Layer 4 of a small transformer language model trained on English Wikipedia (9 layers, counted from 0, width 128). Numbers have three digits each and are written without spaces.
A neuron adds its activation times its output weights to the MLP's output. To switch it off is to set its activation to zero at one token and run the rest of the model.
A neuron's activation on a vector x is ReLU(weights . x), where the dot is the dot product.

Input weights of the MLP neurons that the questions are about. A number n stands for (n - 500) times 0.0011.
n10: 414474497692509516813369642516288471631441389506696282643385556536497462522393440453493679707719456475546421394487609424528445383528475438388503636453450458441482516497656510389436559366417600637656545350645388458649622301587364484464570552548397564516559551449583432412589497536637628603529335429475617518341500653763494475555348659426376325679535446462596529367585589516457339494330
n57: 542541333404334918504318468702432764541576419468820541272762664463337612528226492584564590549624344536669548365475410391594212378633572533561414504256734727322438628646355500271527330504240401447317680610500388786557643532599528517492387457757809332536560536634431463576560472450512619669652413471395400391591570423687570480217525550492442731390353351609354554434520504544504492548529
n74: 561541464681618649324420464552508545629757430679932347545629623429462525482326375572496445449619446336450460585611533442571444272373391620489496611525414507500726485584403460410510425662287407566217604731435458445485729650475551556608336504397623385442518726548412452664700329394321619169481568415369496465504444529525630460648616564355545599629588441307551519497274635264387593482474
n90: 349558350584424455524435372687518548507436415585399386563363359399405416503395228490525466582565373558652675346593510520648386318523540441466343443373440638533572427537646343343623586462345417677490682422534329473432346467437442636476486438606448490483540747680619310429713510500493460434393350338348483435433358554490534405156431490270626378497585442483616752429733546450493459679388
n131: 624616401589439465406434603712457472542643368569660528589311380582446421645452420538591667413437326272763345504528482389413398375477686390664399504466469373456460397510450486546636307608476197605510395413534245342569689364398393429358469473587599518497360642629451397528583422381442718422275401542580625620439705660531729663366496553310640316385580537358455451513524379551414528445386
n136: 673340572565484574596465562460221406473559444454507260267497288446582546497457378692669394583525539737532474433319557273478483285541454486527603273451600355542570679540497440514655365394388540523394510570477450293345443626510361503480546316497530550330523480619447497516530558709377406644731623500414405573364271755451574681333554446547626440493583497576649473554539529448391570546425
n177: 558578591876388481611514529658488459474607474685610500254377285379401734629280348504508352600500541408600390485339522419482560590539386485444232423409475429540628425704519177477684262396493395634407560441537218463448691514388445356639452415537485414529656493667393361573404511335525500278290536545603671440536312370562699482579564663639618563344329457588626380392298425377470534533310
n186: 556399306560308284687267422595152390471500514439633515548381249533567599550468493525620424475370444532497333232319406486559223319441379684525496474514851464461618562345595453352514423630388653453442565370536527504392587468384421471540443421341482609581528657561514518660664518389525563402395458442539423562387248493504631457551610720398563396681561401289410460445664535247641467571740
n201: 514492639643386685532358528611504467285673431552475447504541278446567663436320319452475718585627552343445284182512439520578651449434276578257317765206342492543574812484574484512596480459289386597573744330524473390701708508287452640590500438557324418444464247581415127528448390617406433300369468275665434647413434427567680452341348624455641645423330460368617578317283598394458716400446
n208: 641475437530423590671317585395595559546449494546403394488316554565362593424412491416656619564454497524518554346389583567471633358585419400601307487443393525550661674637525650566578435497426488647482439491518535371384445369488454590485645447436414491521479427582497457521551559456420557809574303472618559471616308607578330533386261410482638500476387560361680259492412423488409595267494
n275: 543431300646465560563497552550391467361564553333796446453474526500503448726467549623586464572534425752570474384725573827532267468484474584516391439342593533378408567641380339530653436536436380595454642516494562550582374382522546480754536569582380351474500601516441590513415564330615458583377513613409554619272473651497537444314420704563696444596526421513434490390418449269399626575318
n318: 491497430633214497520339356291496545490434524429313469366473477535288700439517567503803601480358469564464376599500510608533247441559543472541480518440371325457552723632524473618719500442461507595514592696390413299422466358579503348500544532347442602453470510439513345580637674587487589353514629476661507503695414669487462231643692414374563470571602482285510199384352461371556561456562
n321: 512483588728493598552480404574389535517709321514740609461410395433532615531435455588493372545434563455520418483573375445666430490610497419413368493581651584500672570220440472235612493656517653611704500659616441601569430561456266320528473388438598437446510658407355286585370315575372378388462402322565394266402262641710591308594707489577401545396393509432376434466394270534645556476429
n324: 628290372446503612424405639479250476572574295579612448448238197195394493595436620685596421538559478442563517607514434418609573447480605503624438464487704615406572423503319576356458347500394413555459718411561435593657493674584493563340351484479573441453433449582339493439432417472644433476462570462350272634433451647584465715479566720362496336538658485354531542503401629537292697524764
n325: 529530219508586547711038479500250521373752331588405569397479483379248380508291673612870610437472388592770479185462445685700363619463496466445428522467611444607646689466706585448512479496447543551923653551308440551492526323438487358607638569521372445483835349466639607525680377496570442436334558568538578847446380445575517538193406547504665458682403526508698585427232696471439513395418
n365: 807630545534544392405337402442307542672504564553686473566622593539480343583436496504638477473410369508691406500466374647515239493442492701591592551500722477263660311390697709313561426401456446401504615234369403634303531496485424535427515315599412627425548621398375450515730334296541441439385133684802492663355477466299577266324569450534539489485466507477439661538440474485656818511543

Output weights of the MLP neurons that the questions are about. A number n stands for (n - 500) times 0.0013.
n10: 409427618459609537337534547323368519458198603338642435558450743398687500628544420216395480487481509628522580464366623473436617503505554446492628547537522560607467599642548440514388478558504433573653605508422724505476580406534515545292573547635491465370500529371533381327489565624533424630453442451646609587471560373303477486484506628408399306577370543506690623490470399582483481531451
n57: 404385583338445461548385370486446665477645280300563424405699580715320673571562466665695505144576530737500329617392557604656545345484420571710519647460514316452193450872657598505784422450570536651533333618362192174280299596648505550639344443549107766378774419486749627419323268835574449210470559854509626556766463461270204558569574179537460653243592571563540362532446625537174514647646
n74: 369399469416677547655415621655485429446450612595647479287378482678578398264352071397340544330617583443288606766515509614280459563560690669423657616565408617496392645492632413633180689444500488670527459603412654374415688459512395515394400787599644364548503695263546611377716455340305550544525580760603262376545520577624445653478465559361564540530617359304642450562344345175393311670476
n90: 400339476479343440388671444443507604503338489511475422500497519217521396305688447366476353449412392693459358624539621365520451632443606672530413652432610605391474381430719654493419640588663560627568672563486430359487535472500580467474483481676334431443512500657391457356520461431283295448406612510829497311564629542460452393725554500510585459200571227695646500662507244616503569393348
n131: 600535366465427793395711265544552438464196552694532511488460481522489459635391327592503423609610482370515369362415545353084422744592435524646465447603440559510380470434450575500626344554560576326459564556524516554382408658436458457415550673604477352408428369493293628706497174460662567517348434458551634581528842486381490394403523569583503557513621617366497615519472618660397628343342
n136: 733327603383417472433460477577415407372574393489388294653529396528518463294582374497574414557527664458559311395571526458460468280489656582566497781520493633519721392462379447466284427377283599440346730618332389672332500382590531656445490470557478572660527551490513450339631629372446736661589379539524432382685601615638263599804467583437365541513593393531323482603619583677456396510514
n177: 357423579581535359627759301402734473430595535430492574507608514460749496634390454665389337714247365565439492400527403561789344568252616468516598319541488588653379396260387525377447367543554858743651617469536763523192534467642402500569496588337584460589617597160488521638480475612593449848278597595636519296422504682421512269432685650523401630515327318475659479523645622443387189684568
n186: 790653478018632534469460514334366490425433552536235476581493679406603534403754709393793493538490438489139345496430581387578538675531485464511657500665475472408524436463519711358538432490430507385551397334593638528455380541540332389377410375584589600473419419342309565528496617365566522563584507598405454476496453519449375174571370437368469398285558258515639562343511619601692405754729
n201: 571593555504453636299301607308569587195449201543315539289485595504673570569347249512480354332425798652574749294367596492476511333173273600496585654253272469797639431367633583342573376419419543504772712251605587470410552520197476481466488439604579311533475331516488421410595631796550480311351462451739587586348441533556604560432453406457379463473508593673485454491529754505584469543580
n208: 577514550405343485546463516537520451622157345536425649615577466509652401382567420687498481483465554558431455456482492525265533553406456554439445461568525529450526444618456419410553386436671505521546546433573792507423544462438493454498559420429564538606519432554547575583461462547638452507513520551533411543538597507424299478370493655586487472657587731510471527553488489573451446489538
n275: 508552482472524353537592382536364677468484513681494431439424442332665356488583469588435248492240322675648422478480480581550540565258509670767687414555635324492583547497465506524556518401447482479566572387463773602463458682554650491563459377572490524631471640398680428542284559520614358558459578503530540477457446460416527543749541558559426511526541682450734329439581500692548468526473
n318: 608554500518529403404500472373486467361079500631319427629554318436482454372555397694410339577599478536513587576337329539358612493691479490486330513558500306560497528574662472430488705479691514477427320367476798549511464578567482489581469406601497509527337512518489524396590368497571451639639514609585531360518671518613544436606313553551503378500679641409567469368509656775615492549459
n321: 255525596700678468533606306424547473469831313500547629469456468590776565585565388507503350588580349259355416558668751540583350715242447597541493468313527527288437642493317438351637404444777657387448365443341319539480585496414553414564414423361446542471574472444348518508657662669474311419471564510489490352493570551451717229325607657408527396655276495525497327602638572294518497650574
n324: 438390378314541603451394478600494652525684411461456620517412474539490497546450406471445520482575259475339500392453608397527506726380366418576430599599563781460497352384473285519363535520402497494600592538309413274540436306529291548522401716483425480418462319500591456528523275588466375619417324631425394648453549396359245651493744402510702509553506132453574370467311558636484350503454
n325: 435604333559483456452256467369379435563562474493366444530342284513369469292207662565557455331132536546619513482520767608625597686082493537417542472415570703611542490403678343283500493470616500650486628592452580410506430514466427500549820481543429659393494662527444543353469486467568309372466632533459575604644351401687275542136403427447630456487423350394497557389599557638541480417424
n365: 580479507336548578454548567310490680541621550515638508469791488355554707408566507405555439411670463577209399413392260628180413699071528491459607578436623480546477337514397577479313456612572612349510335412401467434480516554413564545530377403540369351497429327395365829628608590287615276589612571406549420443460552457386437331341655395527383614652386428504660592555693586331722655538426

Each question names a token from some text and the token that comes next. It shows the vector x that enters the MLP there. A number n stands for (n - 500) times 0.016.

Then comes g, the gradient of the next token's log-probability with respect to the MLP's output, scaled to length 1. A neuron's effect is roughly proportional to its activation times (output weights . g). A number n stands for (n - 500) times 0.00082.

" t", then "ext"
x: 232475497432642577525475485445452495538222495479459554461472446436536411355499553507519561506398592439464521451546529512358416601469333573482505505457486553489508502369461472507293533471588513491474536482563601552418413566514561517489461659619410496516532545590449485489410526479514591515451473509454417557437354646448445486691577511466430475499557512447433451737507514468472431460600
g: 421520468522475296542411518581577709440538475439565417458860350510428494667550427492593348444467536495457446582519445484553437574472518527374446374468528597418507514497528469258515704564474525653442543618532553641675376518623527940720361592354299461317512662421554369564465608446393623570556532512386357726506465417436407712359401407557542422457299455591514556550422462510372330483385
Which neuron, switched off, lowers the next token's probability most? n324

" first", then " worked"
x: 398526463513548464513510456499495424380407425363565517451498447503644530317462471444369597522481639456386499411482426495438473565354407528420482396421539611480499578439488604470423482433573542646532476458482837464484615546405399505454554545581416568481438497562421524411526572535514482525484490491517449554486647508427536420422476381446442637538435740488478432662534472626575504417503
g: 543335461463326765392495443574656685283559532377435499388519446463645539602337458617763700592575592565529720468649495532686359281457375488638411421302324375564439448530541610525710573673430384450567460420718476499406450455541508602476570400447380491648528511452420451466477445297587483480480383418509600673320379348515628427440620630355457384336561508291521446413591549536474419451490
Which neuron, switched off, lowers the next token's probability most? n201

" by", then " his"
x: 210514554532497498461543461500531562499331518475511503488499515449416503537412492443433489494471531427560544557489477454162423496191500489514469547384461551564520472452557506475473513483682496550446565523540659529501440502532526505486490493510500468495510551477496393416471636463515470502456487438555493450474575533590572520545457509480544502511491647457517510681490552445485432525479
g: 490438463535439309282472366522689382528520480497431505531470412557495705487614448492837545436588609629550520468554526584413541308556672484584498509447581577572503547489500559508465370600519462469467638561531466469627450431374494554407352510639508397636749354405396222495387555422541449481646490487656388568735365778442578229548529364241483648242321469432520510545567426508350341438460
Which neuron, switched off, lowers the next token's probability most? n90

"|", then " L"
x: 308461469512478473477551526522424492527364478459515515502531492475506475584406463572503462508371519513491494522490470481057466634268537491498474580481522492512394522501457491476316484505649468475468527475481621535455529502579516508499433468482479504540486531535511454380545579524595532485554525478550442513561469490540656494485521597513564473523505797511486513800530522490493485458498
g: 402481536520523624406412446413428398479494456422551560427606574490552405743401347578462283593482317616638432533694526505361537624474539559463622415439463319508391532575588643452460694470576437612564580606673473540511610491418336732559525680585486472520523559473646761659453512512626488846272590395465670461410650491403348593312391538449451388382423537598685262344596479468434617375515
Which neuron, switched off, raises the next token's probability most? n186

"ists", then " T"
x: 301539603460415519495455453418450626483507499467444453482431413483559584392610522502412538556493614464403512594433608445277611485383406472479471379510564581482577491504551414521433401537632472562531471461531408474473409509500425502425508472632465488571498594507449699531444590505458541400481433453488433484403434382575476530463570471523523625518444713463435412651406567338452610486445
g: 627716371623621339455499221543491576546508555599766604442551420485379389599539469603766431528415427460790443538476493555501439527443494544330566562478453447550214533557484493604805408373559565467638639561430431450451376484644549553471589386503519409492509500354410456566470685465452355583401331489512451515382507594464642235449603451742468450422236509360513310351487526573592396524478
Which neuron, switched off, lowers the next token's probability most? n177

"ult", then "ural"
x: 373524483444526476498494509388456503426373595418525465503541429469560584156518429451517450492570439409672525516540518506290464490583418451466486552582411525517482518597484462422476446552714611496392331504379623530457505642486576478450478433537701467494349450506521536410604469502505616712530535585559522520511483411389434417476576494506434601402437610497575482521464532444463347441501
g: 460506567538419317540541513431552555595416533404330459547573587568474464611433534607570470470693504445638598580493683528561363506455409565438649474538457396466350320456537753478550451583411870638337412415457490391645273553571558494604643671522450289532507471393645635500452546563411656473762451494430588639366690584408483292565536416318485758470405520534476645459417437549373659748443
Which neuron, switched off, raises the next token's probability most? n208

"ult", then "imately"
x: 326517497414497553463503508510408441460247614386551450577588457488439502199483487574485506438583557421625565492498536511343605529478481362485517532463464578490494502459450444458534452573440490375393503513452495541456431598487393495400410556470687456410367540638582452538553597502631588528458511465511467521438479488369514460530532470546408620482415633419440569670385488552529392549518
g: 564484670553544356414699451495562535508557579585695471415389467608241534498696515351302448505407565381494382658406458581369295629404562581606479369472642531492666606565323689669554339475498508413361396492357478553249528512621307379616385355579436386520664425391299487416634581549378433357521500479556582564508472539577272573602576605455512589407496648535466464628454516252373492702579
Which neuron, switched off, lowers the next token's probability most? n57

"v", then "anced"
x: 351630625383528551389530406533450529438375536519447639456532522434480488415487570523396483460556576531429522633502467497385518469542553571512435568523504537468441386616450507279479506694654430487455487422542697497528631604541703416388528611578498500457450571423475521341456512462575543526525435546425436589491493525459507433696462495467494487460478561495407494755481490504365543550591
g: 576392524337537637671651367570417340276455467500570558547514610609613393455368670629454502554458473409404537476439419553603602524468581440475522527489507432714464447522511581343435414354400409502656455491489611328739414415684586582471460447631570739367463489440490370455404265568454371341675369627368507501578531363601646589486629495601479469566387550425395489441220666473749571816600
Which neuron, switched off, lowers the next token's probability most? n324

"ty", then " over"
x: 364464453579590585497517564428650581459409606516459448502409361493439572366557492395607629502531475388468477491604438413223489429396389416442521454635483546559621433309563528552357397471746474537495453461451586422484382541587379492459536482621458547469494488597542596431482512515410528607484500542462556512507402410517562541566482298532427579558533678472539397514526571400531525416509
g: 521644464458511588525650698556472380465523487634605629493393467431506394544394332553377466415486301339436329486449425396406481558468586480491350464659608636463579324324443485448402277427451470365624469555472498722487277723455491670516599507619523656534406459618294386367401420513483557367647568362590349495545628339548523689480635615560535558715531457263661412653313466472512332644631
Which neuron, switched off, lowers the next token's probability most? n208

"\n", then "\n"
x: 259459491477439443493505537507480513534489464470481481491517482440458462572333484585575467499378620489488485500475458508087447685314611481460532557457481478525503495504511469478401507529635504478438530478511709480476495466593471485491519539494466530509514513467518447411517510487578490493532513456542466554571508489523645488432530606472570500526544809495484560720525513478514492463467
g: 600439320510650588353327526474641528424457448552706459397439523464653595223362529356407587580396460506528441513625543438373590631334466460541456613651653470468619539469448381399647478681502446470628627357335462662315529657601463518446582431666532457589550633419511532498485495234496550386285629489475594507387673358579399552318538327514412544370592623586263614440464755679558402539569
Which neuron, switched off, lowers the next token's probability most? n325

"ed", then " by"
x: 323585616533581531462473516557571469531452585366524615495433471503421570330504493473479471472445610422307478479444458507607550404406449555542467391560653504571565519443391507446440469528890513481560543643534560527497501506514503539475620527513495574398428472468413586619509559567550527417578480479549605525526546462472480437475439531476356555424485682557521504649331470461511536605631
g: 434442398581572251603451524707573472576583544593522676469643362606524389496543323219566416367468571422536466536624567550645550629561519623462389617426699592393349623414551623357627479291600411612533706550510404552691491675660228497557524467418494255651432634500385392432451520554592441325548400463483432614420379583388513581506457666592577584568432374527494370560562407331331340374481
Which neuron, switched off, lowers the next token's probability most? n321

" administ", then "rat"
x: 280570415515386519496489511480492498441222547514357551523600389500433458336406438480444511465627533499503482531532567488325547571544597504576478511571431537460511441345587452487291497537609466461437562448518620564514580374589464404489555395522400519442483592516520490290472540543453513556644505523463504429532574477478410454604502426426497452417605633474378457613535509627519515539481
g: 523338373634410469599610328513507507526536440302476512432448493390489447625377413484634588548524493614561579395433444491560621296635581476555549519178483401535555454546488555605558522736495558598419338475451448518585440443418370401659750534474494633555487460443500468652303333705477770696489467309332549525528479505443772486543452504446440678536539453668175401408462321444330632580575
Which neuron, switched off, raises the next token's probability most? n10

"ating", then " member"
x: 274450539580570540453490558456393428474523626444531510442525502467499489348526442512522582493512586519415543586464478446247504412373382502521696335613554452539512493464544412513428421482676482599527440487502414490421496496518564479503555412409533484504517514461376544396494423532512473533582446501459503510524432402547480453504529415409455616462537797439582590578596519567559453508498
g: 551382360542296271353478502459506337273471621329493380459561452728532564644495383629517468409440547635595603621479556507529307541585560355379494483506555297430484543488453415414495652526486614373705364460525513484429342413493314156574531426424498556519171552297476527487344603344413454617530375566615475462496465424421623423513404430388540346364518536576594455390316589377632670397546
Which neuron, switched off, raises the next token's probability most? n136

" Jim", then " D"
x: 411563573577519520499509387439545519530108621454455454512562510549342496495551535495621497476537578559427478593465529488328585648500460438478564544445357407455416488387515548446361445608656577459435511404398583451515562575533596478567568534497510497515579529492536541331528583492673484397537554422471452393502533509535517393651501575483339316564518619536429488659467508472390488415476
g: 426461555237325435367471359301483404539515408540506533334581483337586451552473435417428499576479436708461689636481530479321435475386341402296505530570497291572533520634598351618702472423551512503454535540601516288312484293447375428565378423483590805379474370597609522464416221525620636589369495566487672486398581388523327462505442449315376606395523648478438364521343364520557386413524
Which neuron, switched off, lowers the next token's probability most? n318

"or", then " act"
x: 334552486585458513428410518585645581475345649467424561487463424526475518407551544434480592456470644520501574528425520444272424495521597498433455494574534523570470480323519508578389443512745527564520579483429503486475389429572436529474575478575490529513503451467471578548546718509445585520560540445499511500382523563546426449549461284531591551459515793515494402555543511478522565506475
g: 437561620471535758386424372436459682572448254437543508489402525350596389525398374576402599445485686319418566483472504677582526591408281472429737483468454616568578592665544589300519398695260475739766463279462551567215688488469585615528475518480466418519584446469568551582547548386433342486448383532347427476539382402520512617560365611545527454503397463517565268542574602429617621444628
Which neuron, switched off, raises the next token's probability most? n318

"s", then " ind"
x: 379508464433551473537427497489559604494509498449470430466481390482477572547559508321573539510555564430397417594532510469073453498485378409522434512465421497505623542549492519610270462497826464575524456452525671488481378539484443527480457581552550478611498535472492638274494401439482559536535411556449494413478259511470433596525487422458529551518475717429507441561413546551531576457585
g: 463574473502546402580504465588645566581513413424452421492599473271754581551430340604390585473407551399625716580314681532383588576411453589545849620591599384328567602480413460520360509558399763485637549489619531406451560501357691417611447364476531309330466541614530409495414464582505247531529588398419449557564466443509589515529414502233754537397463475544380344451661494327590604639420
Which neuron, switched off, raises the next token's probability most? n208

" an", then " inter"
x: 199500430502505509470561537497568406512410410468560453454502548455510543486420526363497528485363533498521547543475520621245517509294430517485488516497539514518440433529430407464353542496645504504455518565567632564459511514574517540493463527528545469490466586500471454472566503490621520467510552412495482429575663403523579478564567457452572481578534569497499473755409507492606572519424
g: 529479594530586564343528473419528551622516561388629566545715377476561648497529488518404353648524545634519344620557620764356470575513545422668622489382589548672640320383439697435295561462468289377399529670472389487311474466397375568313551592706533523436636428390569428464590604478580589510736540648742432584526374390581512414505538666524627405562425372453547273642420486502707585402645
Which neuron, switched off, lowers the next token's probability most? n74

"ore", then ","
x: 430342627456627543497485518431742499558416460385572561558509575480592492256582422428485541502469492469458497513490454468464491512466415401531473576603433525585463482678520452517506426530862445576535433528561572548513494425501578542594592455559587458436420282542485569516483521438569529419518475515610535424455526534375469448390521462532490404531526727536580476462484404417495583533400
g: 392573448438441382493239515597581528387465496321632563620515542594544637451549438540380501600576520340334324418369531525487565577553576346537421385502535587618978562655585485504419338548437353561495339501746478620487434616572359437375518411635298497477450344559727568566542595455411296332539323623505476491436537672519307472629537463483404543491329543417500408456431629503441600357382
Which neuron, switched off, lowers the next token's probability most? n208

" fire", then ".\""
x: 343474463640478519554592483497477443574292523419548504501473420557457448296442516392365471465522637464515447555530447529270530486460372417510511487488453445553549543477535540512449452553803537456477467616583599377473475462565540503471602575469492426457499385610479489340500532594463533434583527479558419421601510654550430595640510498560402387473469702515453479615548537571483433390613
g: 529713478531536474540431527367520593535467674225501366684466398295585622427413598560408512574587342592515490380688529439383665538431570590544695361463551470463486642543543521266384610377586513412424769481322491602502540554381603381554527516367440699511610485316726494444415553435632475481304416387554670371638368394559620524377592653436680602457311547370510587503611626403433416547333
Which neuron, switched off, raises the next token's probability most? n318

" 1986", then " |"
x: 514567585372486499419423441541586441457464573446433416562572542517533455439563581262373427461440689578417434465497424499363380557320386465490406378436600537538711508341457621560299534436611499456539471474518442473477548442523565438491542635579463493583528569461411471368610579416582384455492410561449486451556469458540459430595493309469393490559456566496538466671534486516611555515564
g: 649527376379286667498364469342474502120526395682229252541478558352589496549327406513498737336496606599549501453341459500675399531573480608558506575474347307663297547540475347535390513418602615506415431619396538389504403622444520550292457536462516293356570484469306630549522543429439555420492617358486537522414493517482312638424621623433563533454479383502552518630643419536531519399382
Which neuron, switched off, lowers the next token's probability most? n365

" S", then "ear"
x: 327529488499541564529460594546517499509307514407488437439508620461376522514519512447399487467439548532579418574484546468024435460548534506548450531394590490469515563432513575488361602540650457464502545531586665502508502477530490470479442797462479441502553666470476453334495499424458408474537502479526491435437406608475576549635481430506396534497512563488479497765475539569410462441528
g: 555459558441536628640560245262522624388463605367563350570518629254586546370353614457369654458678453511514467494556558602372297530399401657648638274500661652284380703446495214412494485522444608525573408562342528685569410576570415420405332544675355582468620421391518490567459450522548361425416382547532477435461473310434545667495561533491624514461713535370477530548459364459536343603541
Which neuron, switched off, lowers the next token's probability most? n10

" on", then " fire"
x: 181518513454572482546549491596493517536442465423490500554470560490471414456424467486536477560425523568433530512428460530192407524231567481507538542484518516575565563409464475535319478408628567559439521537509625477493541555600520513471513528494474519503551451473443412566452571531535490486484524499519523503553555458575611490506470609479471483518506645559490542632526536490494429537535
g: 466510387471506535452558569469410601502560475453489599487359488431434346420599497484338524542530625361524333597595389434428759490523650681674517438434430373654589492369662499486519542486629582578426516687340407537534581600532518407516183453342392503566442814587281420416546631557467564404494572204598450523674612655561421484750800529506458526509526532390354435459569467569622673416312
Which neuron, switched off, raises the next token's probability most? n10

"s", then " Col"
x: 416487472444562509489369506474572565476454440378487403490503468463566572583565529320698520498558570424355460569510526483099496554386422426525397510449477502535587507513504514627378425529734475569501424468544518508432439469475390507509477645570555418568480580466524627301502414463409572456421512563525501443491218484422496592511474408498542614485479745458514423618436463482550559481536
g: 505445494547695495575430405322765404558505681430423603449392422538477365621580458478561780405427321498590654443533327369384297432373540609490544643407515364550172499548320479590502639604494722576555455462463473501271499390485502620553348607592644393215418417559303547414539368518683408487554582457489546428513474292440510454565565557557586436442564473394536513347530301318412421505483
Which neuron, switched off, lowers the next token's probability most? n177

" home", then " f"
x: 292502466503504559555453421595380455549324451461496463601514357499424436230533569419454432478561587510495467469500513540181440496394484539570463493499426490545547546455522553507315406526649554451495536513605603520549474491592502564511516607530501437432401571472567478357500502640454554467643443478543509482569459462582455431455525498476389395505491679471447509735549462587571486446551
g: 340383339621545392356526378513362596485489542396587404441514651570544363488438599639269587467416481346410665575445350460458378467420448524463655514473515238696531465490308482558447572451405438641518417602308545484528380652339521539501459524600684318536591708482498555525581399653296382615565616408716516524551517511491531429618628574376217429388682452426421679436608597451300502744507
Which neuron, switched off, lowers the next token's probability most? n10

" artist", then "\","
x: 285533457509489472507505526378521483445170533414334582541457370541550519250632504416488466574534559472551501496511422510208365496508344494461534423552419488542545542535596494522542526511666461536386513453444613486546408544483566557441530510539501534480453408390496534470560551568443585483465429457488580446524450624414467432541473542530392403508532652395534527561472565521458470503531
g: 396438601357576624635445379505509672458436528403589481477292456627450361574449552484494599433659366574487509592434586444449798682535429445316654449539619488305633605512471559624402621346427519401577541391636654456531434415346565618498469601438528514457583427581607687515049513369609316397304452503586432442633653664452454530441409364357606523365504556454615392521564453443494546321334
Which neuron, switched off, raises the next token's probability most? n318

"il", then " Stan"
x: 441475575483392444454558338457467562486193536471561501496468503428605523376617421301539339478541561504528602620412421557411510564577606597559465425553365466521516548616542514419503505502476561395448406562449649507444631577462446575443488525574547550488401528388502454309532344485524505456593558482546625383463521459367510432605530357470476432475460586467459495633434568580449490491496
g: 586474452484531451722341453351569583679504701483399673396688471344560535556462544495433545353406273490606398436621609741489483410412577511473494496483530396555510516442400723654486475560493542715524600337314545460609488468379569533492481418722372578451419654567572463562396468455549534437522389343655540399175656592432626381374820522451556333666481441365532368557591443468473493702404
Which neuron, switched off, lowers the next token's probability most? n365

" co", then "ordinates"
x: 304528435434531514494527464399609569554346497351524564611603444496544461337484429396538473485499686363464492482513630474467468531404481376514522319566513544517480586496395497626389533611646533483504348498572362481411577392520456478440491551533444574499484528438478456492546392539412595500389497497470531377508509549379580535496487501497435584564542634498520318695603408605498504474499
g: 566654509369499591434386565494253489471437439572600351388460383667574395431570541557403602479556523422381608547815517572485342527589422354566410592513487754444363495491404413507444572316486387473523454543582507424281735358529520515364470385512604639554666683605639375639398623474369563445664539589507664733610641433558672581431382400588587311528675477604651480522515415592630421604697
Which neuron, switched off, raises the next token's probability most? n131

" m", then "ood"
x: 300478499537544576543526572526557401584174496547414510461525527437450447346493543400464522518523489515543463524601518480313453408574451468469510499391589516501488428537449560524257466535589486543508515450482625630481481535564514431577463671531517513504553470469468525335532402594532553397498496444460474478507527494420421453701489455475560422472525622462477471808711482543486540525473
g: 494579462522528386363461393509799368423477303596375658471501550475524550640281537610502473569489470541366683440658489530539627498519549598597515390475728257236509485461569482360547616259479546508612412509405541534536564583390651508477624572339420598578503343687353455444497395387418479444715498577596530447668498423395709444576523362700593574518552387325485449371582392472524371289758
Which neuron, switched off, raises the next token's probability most? n10

"or", then " of"
x: 326565493541446514416416518572620586468352647453435539484461408522411501371553549466548599474500639540538562505419531457272431492514567483432453524560535531571499472360532520560342443509811499543557586465450506512483380448546517533476571514563509536514466467438492581515553707510463589501528532450525499461392504566551458461535454285552624557441490796505468414529528513448529524494456
g: 416367584453439522459439570544546380529486558588456628528446502554619598593414705335535848374499597758534596596358436456373347412553584601521402448453486385427393354462435474690561658551519761493640513511515575503692624384664486409609343441549407484356337632549397430440342453741283570632522641449565598374412455405435448416559477571367540502568553552644655519395575363420526233337410
Which neuron, switched off, raises the next token's probability most? n208

"ak", then "k"
x: 436542542450552593466508423604457583593319420571393547506618586458583372356558516643426651400590594559377555470506523441468619664638590468524490477529466539498448473462513401579626413534630499404420547558535614560584445583563647547499464656562494562497495537473425553473475580410719494489533519461422456402486544402526314435563592505461344563494457538580431487467561552331498581499531
g: 386605601437479606600707406522476289586363303491761373704532606597616496530593427411689409508455278474558558438432593582588471353457517551533522321458592473469472533293632499472508475458537379631493501499684603453544551357555608432476464465574635408343572420493540497591404593210456372510578414502192730536556617369351454567468461566486616573683650500665495576476345282597576707391474
Which neuron, switched off, raises the next token's probability most? n57

" |", then " April"
x: 506504521446544487440555505545568457470491572466467540549489572487398441495445491506465535471358604524554438464521511556179461436230480468432421424516527532493523462505478472531329496554746496489513519488477371553517530544545476507439503547477455468469453584468453433444537578500563485476485526517487502462502495471407498520521471340504496470469504888493433517458519539507535494500598
g: 486508427381559433641424445584477559519468543302527329376351615550464634553714427485438440525485531457479604617605460610463536523334554477385531495348586609360537630537416316543519588380611436609754397603698510433497531294393706472852517405542470409676430193408396462556561501524345560578384291811391428403568501392572472550345493560521484676437636503590348576357420464536532543572603
Which neuron, switched off, raises the next token's probability most? n131

" Black", then " design"
x: 384539443453507529503583403501439460527281480449519485548446602602425508333438465420532531603567535578382518605611453523366504566488377495585555560516367353390496572534582554419356487589705551520503415478525654391508465528502597522557500646527497398379617485494452641209515375494544471503635486499467457394420451459492486499578530505547311517513530656414564484572505429580452396482489
g: 492335492514378506567398472475397703577381413561474486453468409543649501239600465611565392440475420425453554636526400647508377348497257379381354448505588700665814444522493470442650477403371376800754403550719534398482458371506421537641592533395377458592407476414576572650559324471536558422618598404502550503564531541452520604584525564450416482358707638492450403552539416541680555582804
Which neuron, switched off, raises the next token's probability most? n10